Layer 2 of a small transformer language model trained on English Wikipedia (9 layers, counted from 0, width 64).
A neuron adds its activation times its output weights to the MLP's output. To switch it off is to set its activation to zero at one token and run the rest of the model.

Output weights of the MLP neurons that the questions are about. A number n stands for (n - 128) times 0.0027.
n0: 100, 166, 105, 125, 103, 133, 139, 116, 144, 101, 116, 128, 129, 225, 79, 152, 138, 127, 162, 134, 126, 132, 113, 182, 113, 155, 172, 145, 98, 158, 170, 116, 140, 126, 128, 114, 161, 162, 121, 173, 141, 93, 151, 133, 92, 123, 70, 137, 147, 98, 140, 143, 129, 95, 85, 93, 77, 143, 124, 102, 128, 96, 162, 84
n22: 119, 92, 115, 138, 110, 139, 181, 164, 142, 176, 129, 116, 129, 147, 86, 131, 123, 168, 78, 99, 105, 144, 166, 142, 126, 131, 104, 125, 173, 126, 90, 140, 145, 76, 160, 160, 87, 161, 117, 103, 168, 133, 112, 128, 130, 142, 98, 165, 129, 115, 136, 94, 102, 148, 140, 138, 150, 118, 119, 141, 90, 142, 116, 91
n35: 134, 112, 160, 160, 132, 144, 104, 162, 123, 146, 93, 131, 141, 181, 117, 138, 112, 161, 136, 160, 115, 115, 166, 150, 135, 135, 146, 110, 155, 169, 128, 103, 73, 96, 178, 93, 107, 128, 112, 115, 185, 122, 126, 107, 108, 146, 81, 137, 126, 187, 106, 59, 152, 161, 88, 129, 97, 75, 168, 141, 126, 66, 99, 119
n55: 126, 167, 150, 126, 133, 130, 96, 145, 196, 95, 83, 117, 91, 145, 102, 196, 153, 134, 152, 112, 119, 139, 126, 96, 116, 153, 156, 152, 146, 139, 95, 135, 101, 149, 131, 165, 114, 97, 150, 111, 174, 92, 119, 114, 136, 122, 147, 120, 146, 152, 143, 121, 118, 110, 100, 98, 104, 128, 154, 156, 120, 110, 100, 74
n66: 117, 121, 101, 149, 125, 107, 141, 149, 163, 161, 118, 180, 101, 56, 125, 93, 165, 161, 120, 117, 85, 116, 117, 205, 86, 128, 103, 133, 129, 150, 149, 142, 108, 127, 94, 151, 139, 112, 125, 115, 163, 166, 126, 175, 115, 133, 141, 159, 119, 141, 75, 121, 115, 129, 128, 133, 130, 120, 93, 139, 143, 111, 94, 141
n74: 160, 123, 132, 138, 111, 100, 124, 63, 147, 131, 138, 135, 172, 142, 85, 114, 193, 105, 151, 113, 169, 106, 122, 87, 150, 141, 111, 128, 150, 144, 108, 129, 118, 166, 144, 89, 150, 67, 153, 101, 204, 74, 84, 87, 118, 144, 89, 157, 147, 134, 116, 124, 134, 103, 34, 104, 158, 82, 204, 128, 177, 119, 184, 164
n86: 132, 159, 197, 124, 174, 119, 125, 121, 139, 147, 136, 168, 151, 147, 121, 157, 125, 169, 142, 109, 154, 146, 114, 103, 58, 73, 42, 104, 105, 133, 92, 210, 120, 139, 96, 158, 167, 129, 162, 103, 130, 147, 179, 110, 119, 82, 98, 97, 114, 152, 101, 93, 99, 78, 136, 151, 136, 118, 156, 88, 196, 127, 114, 124
n120: 184, 123, 98, 206, 137, 151, 146, 83, 129, 132, 115, 97, 113, 9, 179, 89, 150, 171, 71, 107, 187, 149, 147, 156, 89, 86, 173, 91, 111, 100, 106, 151, 168, 139, 84, 139, 96, 157, 172, 140, 81, 174, 160, 113, 168, 122, 109, 184, 83, 142, 107, 148, 147, 166, 172, 59, 97, 138, 85, 139, 106, 125, 91, 154
n141: 129, 156, 103, 121, 135, 130, 136, 85, 138, 126, 108, 136, 94, 118, 159, 97, 139, 88, 176, 121, 148, 83, 145, 95, 115, 136, 139, 167, 139, 126, 124, 118, 103, 112, 109, 121, 146, 139, 161, 96, 128, 143, 127, 87, 136, 144, 99, 127, 112, 190, 98, 154, 102, 138, 129, 182, 105, 138, 136, 176, 122, 117, 130, 136
n148: 156, 88, 115, 113, 141, 93, 101, 134, 149, 67, 142, 92, 102, 112, 112, 58, 153, 121, 93, 173, 125, 147, 122, 113, 148, 129, 73, 96, 139, 147, 168, 84, 158, 130, 206, 106, 152, 125, 137, 125, 165, 123, 129, 79, 159, 139, 163, 127, 138, 188, 168, 139, 123, 139, 147, 153, 128, 125, 95, 105, 111, 102, 153, 139
n155: 111, 137, 173, 64, 151, 164, 139, 104, 76, 108, 134, 145, 122, 109, 139, 157, 119, 144, 140, 140, 163, 105, 106, 110, 138, 96, 113, 138, 114, 146, 112, 135, 120, 108, 180, 156, 101, 93, 121, 178, 128, 141, 185, 101, 73, 115, 116, 123, 139, 206, 142, 120, 172, 102, 156, 138, 115, 94, 110, 100, 146, 134, 110, 138
n160: 179, 127, 147, 79, 95, 130, 113, 142, 120, 138, 126, 175, 104, 85, 61, 118, 103, 126, 128, 142, 144, 168, 168, 147, 131, 135, 100, 100, 159, 135, 131, 161, 131, 79, 120, 76, 150, 81, 101, 149, 114, 117, 138, 148, 164, 117, 155, 173, 99, 162, 113, 136, 119, 135, 142, 129, 89, 168, 143, 89, 125, 156, 143, 96
n161: 161, 123, 52, 121, 107, 102, 106, 106, 109, 120, 88, 70, 126, 127, 127, 136, 132, 109, 175, 160, 107, 83, 145, 73, 115, 182, 94, 164, 175, 166, 142, 162, 129, 145, 145, 142, 144, 118, 100, 114, 138, 146, 97, 144, 92, 190, 124, 146, 158, 154, 118, 190, 158, 112, 124, 118, 144, 76, 81, 137, 158, 130, 136, 124
n229: 161, 173, 159, 137, 103, 150, 87, 152, 127, 93, 88, 146, 161, 74, 81, 132, 128, 127, 119, 131, 108, 116, 171, 84, 137, 175, 162, 71, 109, 90, 114, 151, 159, 121, 93, 175, 103, 137, 111, 156, 133, 62, 117, 181, 116, 123, 86, 132, 145, 142, 156, 165, 102, 171, 115, 124, 119, 155, 137, 128, 126, 131, 130, 144
n232: 67, 134, 181, 108, 91, 132, 90, 73, 108, 113, 58, 178, 129, 133, 153, 154, 171, 122, 188, 131, 153, 228, 158, 87, 198, 160, 72, 137, 118, 105, 92, 83, 74, 106, 153, 171, 126, 177, 104, 121, 147, 119, 177, 120, 104, 159, 126, 164, 109, 144, 160, 140, 133, 166, 174, 77, 95, 182, 91, 111, 70, 66, 124, 104
n236: 146, 180, 172, 109, 134, 155, 140, 101, 121, 111, 180, 185, 76, 111, 79, 97, 153, 123, 108, 103, 152, 156, 108, 118, 142, 179, 160, 114, 121, 96, 123, 134, 154, 127, 142, 97, 102, 124, 98, 121, 126, 133, 134, 160, 106, 113, 77, 127, 127, 146, 116, 159, 133, 133, 148, 78, 121, 187, 134, 110, 114, 120, 111, 113

Each question names a token from some text and the token that comes next. It shows the activations a of the neurons there, in the order above. A number n stands for (n - 128) times 0.032.

Then comes g, the gradient of the next token's log-probability with respect to the MLP's output, scaled to length 1. A neuron's effect is roughly proportional to its activation times (output weights . g). A number n stands for (n - 128) times 0.0041.

"ction", then " list"
a: 165, 128, 123, 127, 126, 128, 128, 125, 124, 123, 128, 199, 123, 128, 127, 125
g: 121, 113, 112, 158, 125, 186, 161, 117, 69, 160, 99, 173, 141, 115, 106, 145, 87, 78, 174, 134, 98, 140, 140, 79, 127, 144, 123, 123, 144, 143, 145, 158, 99, 127, 121, 131, 131, 117, 145, 96, 137, 103, 85, 153, 141, 99, 153, 125, 95, 102, 210, 80, 186, 119, 179, 173, 57, 113, 154, 111, 117, 117, 130, 151
Which neuron, switched off, lowers the next token's probability most? n160

" Mont", then "re"
a: 127, 125, 128, 124, 125, 130, 142, 128, 126, 184, 126, 128, 124, 163, 128, 124
g: 138, 82, 172, 144, 205, 93, 142, 106, 126, 135, 134, 126, 92, 120, 160, 127, 77, 121, 113, 136, 118, 107, 192, 92, 142, 137, 189, 122, 144, 138, 127, 124, 121, 79, 130, 146, 124, 139, 119, 66, 77, 141, 134, 128, 152, 104, 117, 184, 110, 174, 134, 93, 157, 78, 107, 94, 122, 123, 211, 160, 101, 128, 137, 120
Which neuron, switched off, raises the next token's probability most? n148

" but", then " in"
a: 166, 147, 133, 128, 123, 123, 126, 143, 123, 128, 127, 128, 217, 195, 214, 128
g: 165, 68, 118, 98, 95, 122, 109, 136, 107, 119, 176, 163, 145, 105, 124, 109, 150, 91, 115, 146, 134, 123, 136, 140, 165, 139, 154, 130, 124, 75, 196, 186, 100, 58, 138, 96, 147, 116, 115, 168, 107, 87, 137, 96, 134, 188, 99, 146, 136, 119, 146, 141, 110, 137, 97, 169, 96, 103, 167, 130, 68, 177, 139, 161
Which neuron, switched off, raises the next token's probability most? n232

"areer", then " N"
a: 195, 153, 126, 175, 127, 174, 171, 128, 127, 127, 123, 125, 134, 178, 125, 156
g: 121, 137, 145, 118, 84, 89, 96, 183, 106, 153, 110, 124, 133, 140, 136, 76, 122, 132, 117, 182, 108, 174, 102, 117, 150, 161, 127, 110, 140, 106, 133, 162, 144, 97, 130, 118, 82, 107, 163, 77, 181, 207, 119, 158, 128, 120, 133, 140, 103, 161, 45, 87, 84, 112, 163, 139, 134, 113, 118, 116, 143, 181, 127, 168
Which neuron, switched off, raises the next token's probability most? n0

" dra", then "ft"
a: 123, 164, 128, 126, 128, 148, 128, 128, 165, 124, 123, 132, 123, 123, 128, 169
g: 166, 132, 163, 158, 134, 210, 154, 111, 127, 144, 160, 122, 163, 88, 106, 167, 126, 138, 170, 116, 145, 54, 149, 167, 123, 99, 129, 170, 79, 83, 71, 156, 138, 135, 129, 93, 97, 97, 126, 116, 73, 115, 123, 111, 137, 101, 132, 133, 109, 150, 126, 157, 83, 67, 165, 120, 162, 126, 153, 125, 168, 104, 107, 136
Which two neurons, each switched off alone, lower its probability most, in order? n236, n141

" d", then "iver"
a: 123, 137, 124, 128, 125, 126, 205, 128, 123, 128, 127, 126, 123, 123, 126, 123
g: 86, 203, 136, 47, 89, 175, 152, 120, 159, 131, 138, 113, 138, 126, 141, 156, 127, 118, 140, 107, 160, 149, 130, 43, 146, 96, 111, 140, 113, 146, 110, 174, 134, 144, 130, 188, 148, 149, 124, 108, 105, 171, 146, 116, 142, 128, 99, 143, 120, 160, 111, 112, 90, 191, 119, 109, 130, 84, 107, 147, 76, 93, 103, 150
Which neuron, switched off, lowers the next token's probability most? n86

" coach", then " (19"
a: 123, 126, 168, 163, 123, 126, 127, 128, 128, 127, 170, 128, 123, 133, 125, 128
g: 177, 91, 135, 122, 100, 127, 129, 122, 144, 160, 122, 149, 109, 126, 97, 185, 141, 159, 126, 130, 127, 168, 101, 136, 100, 121, 154, 105, 159, 143, 137, 133, 117, 86, 74, 94, 126, 75, 129, 79, 174, 117, 87, 127, 139, 106, 98, 126, 152, 178, 193, 82, 159, 81, 158, 139, 116, 98, 137, 171, 70, 120, 187, 164
Which two neurons, each switched off alone, lower its probability most, in order? n35, n55

" J", then "ets"
a: 128, 124, 145, 128, 193, 128, 128, 128, 123, 127, 128, 127, 127, 128, 128, 125
g: 91, 202, 108, 132, 87, 126, 116, 81, 146, 132, 172, 136, 118, 132, 106, 97, 128, 187, 126, 111, 91, 138, 74, 154, 77, 140, 134, 153, 84, 133, 149, 148, 90, 115, 144, 138, 156, 81, 160, 110, 193, 121, 116, 73, 174, 157, 150, 149, 167, 111, 160, 115, 93, 100, 153, 134, 142, 172, 75, 111, 149, 115, 119, 140
Which neuron, switched off, raises the next token's probability most? n35

" hom", then "e,"
a: 126, 128, 128, 126, 123, 123, 123, 129, 182, 161, 128, 128, 124, 181, 128, 124
g: 116, 137, 73, 172, 65, 167, 94, 165, 141, 121, 163, 153, 175, 110, 114, 138, 151, 144, 200, 126, 147, 152, 158, 98, 131, 149, 138, 93, 123, 114, 80, 149, 100, 148, 155, 117, 122, 128, 158, 124, 65, 111, 139, 112, 115, 147, 154, 100, 131, 97, 162, 146, 196, 128, 143, 107, 102, 95, 80, 79, 94, 85, 150, 148
Which neuron, switched off, raises the next token's probability most? n141

" sk", then "ill"
a: 128, 123, 124, 127, 124, 147, 148, 127, 143, 126, 135, 127, 123, 131, 126, 166
g: 148, 116, 92, 101, 129, 147, 89, 146, 155, 181, 108, 130, 140, 120, 137, 136, 122, 89, 60, 106, 151, 87, 165, 119, 127, 127, 104, 115, 125, 123, 160, 77, 98, 160, 82, 140, 52, 114, 122, 148, 154, 127, 85, 159, 103, 82, 143, 115, 144, 153, 141, 161, 157, 140, 116, 147, 155, 216, 97, 170, 108, 173, 144, 156
Which neuron, switched off, raises the next token's probability most? n86

" Association", then " (I"
a: 163, 126, 144, 156, 123, 126, 127, 130, 127, 126, 149, 181, 126, 126, 124, 123
g: 97, 126, 144, 93, 159, 113, 141, 147, 135, 126, 122, 134, 69, 192, 88, 154, 142, 161, 186, 124, 128, 169, 111, 97, 92, 129, 69, 150, 137, 106, 145, 111, 74, 129, 124, 139, 151, 95, 82, 118, 125, 188, 123, 185, 87, 146, 91, 130, 169, 103, 147, 154, 89, 108, 128, 120, 109, 108, 165, 90, 152, 196, 128, 145
Which neuron, switched off, lowers the next token's probability most? n0

" train", then "ing"
a: 205, 125, 126, 125, 128, 171, 127, 123, 125, 167, 123, 126, 201, 155, 125, 128
g: 133, 128, 171, 107, 107, 109, 139, 112, 60, 85, 86, 162, 156, 141, 153, 115, 152, 138, 102, 172, 136, 114, 123, 127, 74, 165, 115, 109, 154, 131, 204, 144, 165, 155, 127, 148, 182, 164, 126, 142, 162, 102, 161, 131, 166, 74, 117, 161, 150, 129, 129, 112, 93, 113, 88, 145, 156, 100, 126, 73, 98, 78, 82, 114
Which two neurons, each switched off alone, lower its probability most, in order? n0, n148

" A", then " few"
a: 125, 128, 123, 125, 127, 125, 128, 127, 176, 126, 128, 124, 127, 134, 128, 123
g: 157, 122, 128, 148, 206, 76, 161, 33, 146, 96, 130, 93, 138, 146, 140, 125, 100, 105, 154, 101, 143, 163, 150, 123, 130, 94, 125, 175, 165, 143, 129, 138, 103, 96, 106, 159, 109, 98, 132, 104, 123, 110, 116, 118, 141, 156, 80, 191, 161, 190, 108, 109, 112, 96, 90, 138, 133, 174, 118, 136, 117, 168, 117, 96
Which neuron, switched off, lowers the next token's probability most? n141

" |", then "\n"
a: 124, 127, 123, 127, 127, 123, 123, 123, 126, 128, 125, 127, 124, 123, 123, 128
g: 152, 102, 114, 150, 97, 137, 149, 127, 128, 133, 166, 143, 75, 102, 112, 131, 169, 154, 95, 119, 162, 113, 79, 84, 108, 128, 117, 132, 196, 114, 142, 162, 110, 108, 141, 118, 188, 62, 148, 126, 177, 117, 90, 114, 97, 101, 154, 93, 178, 123, 82, 142, 192, 137, 70, 155, 134, 93, 163, 105, 154, 147, 153, 126
Which neuron, switched off, raises the next token's probability most? n74

"let", then "ion"
a: 128, 127, 157, 200, 127, 128, 128, 128, 128, 125, 124, 127, 123, 128, 124, 124
g: 156, 133, 189, 74, 114, 128, 148, 158, 144, 133, 104, 115, 148, 134, 119, 116, 143, 146, 135, 66, 165, 113, 113, 154, 133, 108, 129, 75, 208, 93, 150, 116, 143, 123, 94, 97, 129, 111, 93, 124, 169, 119, 161, 81, 87, 67, 145, 131, 164, 117, 105, 133, 125, 108, 152, 151, 194, 95, 186, 130, 139, 164, 106, 88
Which neuron, switched off, lowers the next token's probability most? n55

" def", then "a"
a: 126, 198, 126, 125, 125, 167, 126, 127, 125, 128, 123, 128, 193, 125, 166, 169
g: 141, 152, 131, 141, 123, 87, 144, 124, 142, 93, 141, 74, 154, 118, 82, 113, 156, 156, 139, 148, 94, 122, 88, 105, 144, 161, 160, 86, 145, 133, 73, 122, 148, 179, 139, 135, 139, 127, 135, 140, 197, 191, 113, 197, 138, 162, 167, 112, 109, 135, 125, 110, 135, 153, 94, 143, 114, 76, 51, 133, 109, 93, 80, 121
Which two neurons, each switched off alone, lower its probability most, in order? n161, n22

" sele", then "ction"
a: 127, 150, 124, 125, 126, 224, 140, 123, 127, 128, 123, 128, 164, 125, 123, 162
g: 105, 169, 119, 122, 70, 135, 154, 146, 152, 123, 111, 137, 143, 118, 81, 166, 127, 130, 138, 84, 151, 118, 80, 128, 154, 104, 159, 81, 152, 104, 148, 145, 150, 140, 114, 118, 141, 77, 172, 124, 151, 167, 68, 75, 117, 109, 123, 66, 172, 121, 137, 99, 140, 151, 137, 121, 86, 164, 190, 193, 105, 164, 97, 150
Which neuron, switched off, raises the next token's probability most? n161

"'s", then " great"
a: 160, 124, 124, 123, 147, 127, 128, 156, 128, 127, 127, 180, 123, 126, 127, 125
g: 147, 102, 156, 100, 146, 73, 108, 46, 77, 150, 125, 154, 95, 164, 159, 75, 103, 126, 118, 125, 126, 136, 146, 147, 111, 117, 95, 117, 134, 102, 93, 146, 159, 117, 148, 110, 107, 113, 221, 76, 161, 125, 103, 144, 92, 125, 117, 199, 128, 144, 149, 146, 104, 169, 143, 146, 155, 146, 160, 124, 105, 178, 125, 130
Which two neurons, each switched off alone, lower its probability most, in order? n160, n120

"===", then "19"
a: 126, 123, 123, 132, 125, 124, 147, 128, 128, 128, 123, 128, 123, 124, 182, 218
g: 77, 158, 150, 187, 144, 116, 156, 153, 119, 113, 135, 157, 137, 157, 103, 138, 109, 185, 120, 112, 97, 125, 114, 75, 150, 126, 119, 112, 106, 108, 112, 124, 84, 108, 140, 87, 96, 149, 130, 126, 122, 173, 101, 124, 141, 166, 140, 102, 110, 112, 153, 104, 174, 145, 142, 80, 84, 166, 55, 174, 168, 139, 207, 97
Which neuron, switched off, lowers the next token's probability most? n232

" that", then " the"
a: 146, 127, 126, 128, 123, 123, 125, 222, 127, 128, 124, 123, 138, 127, 182, 144
g: 98, 121, 141, 103, 115, 128, 140, 111, 142, 159, 86, 67, 238, 174, 140, 71, 150, 153, 95, 104, 142, 119, 152, 110, 128, 111, 125, 132, 121, 148, 113, 103, 130, 139, 138, 194, 143, 185, 132, 113, 82, 107, 128, 201, 122, 77, 146, 107, 127, 110, 134, 152, 98, 135, 114, 138, 129, 163, 82, 118, 138, 106, 158, 106
Which neuron, switched off, lowers the next token's probability most? n232

"u", then "ed."
a: 126, 127, 124, 128, 128, 187, 126, 128, 123, 124, 128, 123, 127, 125, 128, 126
g: 129, 139, 153, 128, 107, 99, 115, 68, 174, 174, 96, 201, 125, 97, 139, 123, 148, 85, 106, 168, 156, 155, 81, 103, 134, 96, 127, 184, 162, 138, 169, 158, 146, 112, 139, 132, 121, 119, 163, 123, 145, 81, 137, 103, 130, 75, 141, 152, 127, 143, 146, 106, 175, 109, 126, 179, 74, 110, 86, 126, 135, 95, 134, 66
Which neuron, switched off, lowers the next token's probability most? n74

"H", then "L"
a: 128, 128, 123, 124, 235, 128, 128, 128, 128, 126, 123, 216, 128, 128, 128, 128
g: 171, 68, 129, 140, 172, 196, 96, 127, 74, 142, 145, 83, 146, 135, 146, 174, 149, 163, 106, 142, 149, 151, 123, 137, 144, 123, 133, 155, 66, 135, 150, 101, 151, 174, 86, 105, 96, 126, 125, 87, 69, 119, 152, 157, 106, 111, 101, 171, 128, 180, 84, 101, 175, 129, 134, 132, 91, 99, 100, 114, 133, 121, 159, 105
Which neuron, switched off, raises the next token's probability most? n66

" requ", then "ired"
a: 128, 180, 184, 132, 127, 140, 128, 126, 123, 124, 124, 123, 123, 129, 140, 201
g: 127, 187, 102, 127, 168, 130, 143, 49, 108, 147, 102, 167, 156, 110, 101, 128, 128, 59, 130, 159, 79, 166, 127, 58, 163, 130, 164, 98, 113, 150, 114, 120, 148, 162, 176, 130, 152, 177, 122, 128, 171, 146, 107, 136, 134, 137, 134, 116, 127, 143, 89, 74, 128, 106, 112, 178, 85, 97, 87, 140, 136, 147, 107, 148
Which neuron, switched off, lowers the next token's probability most? n35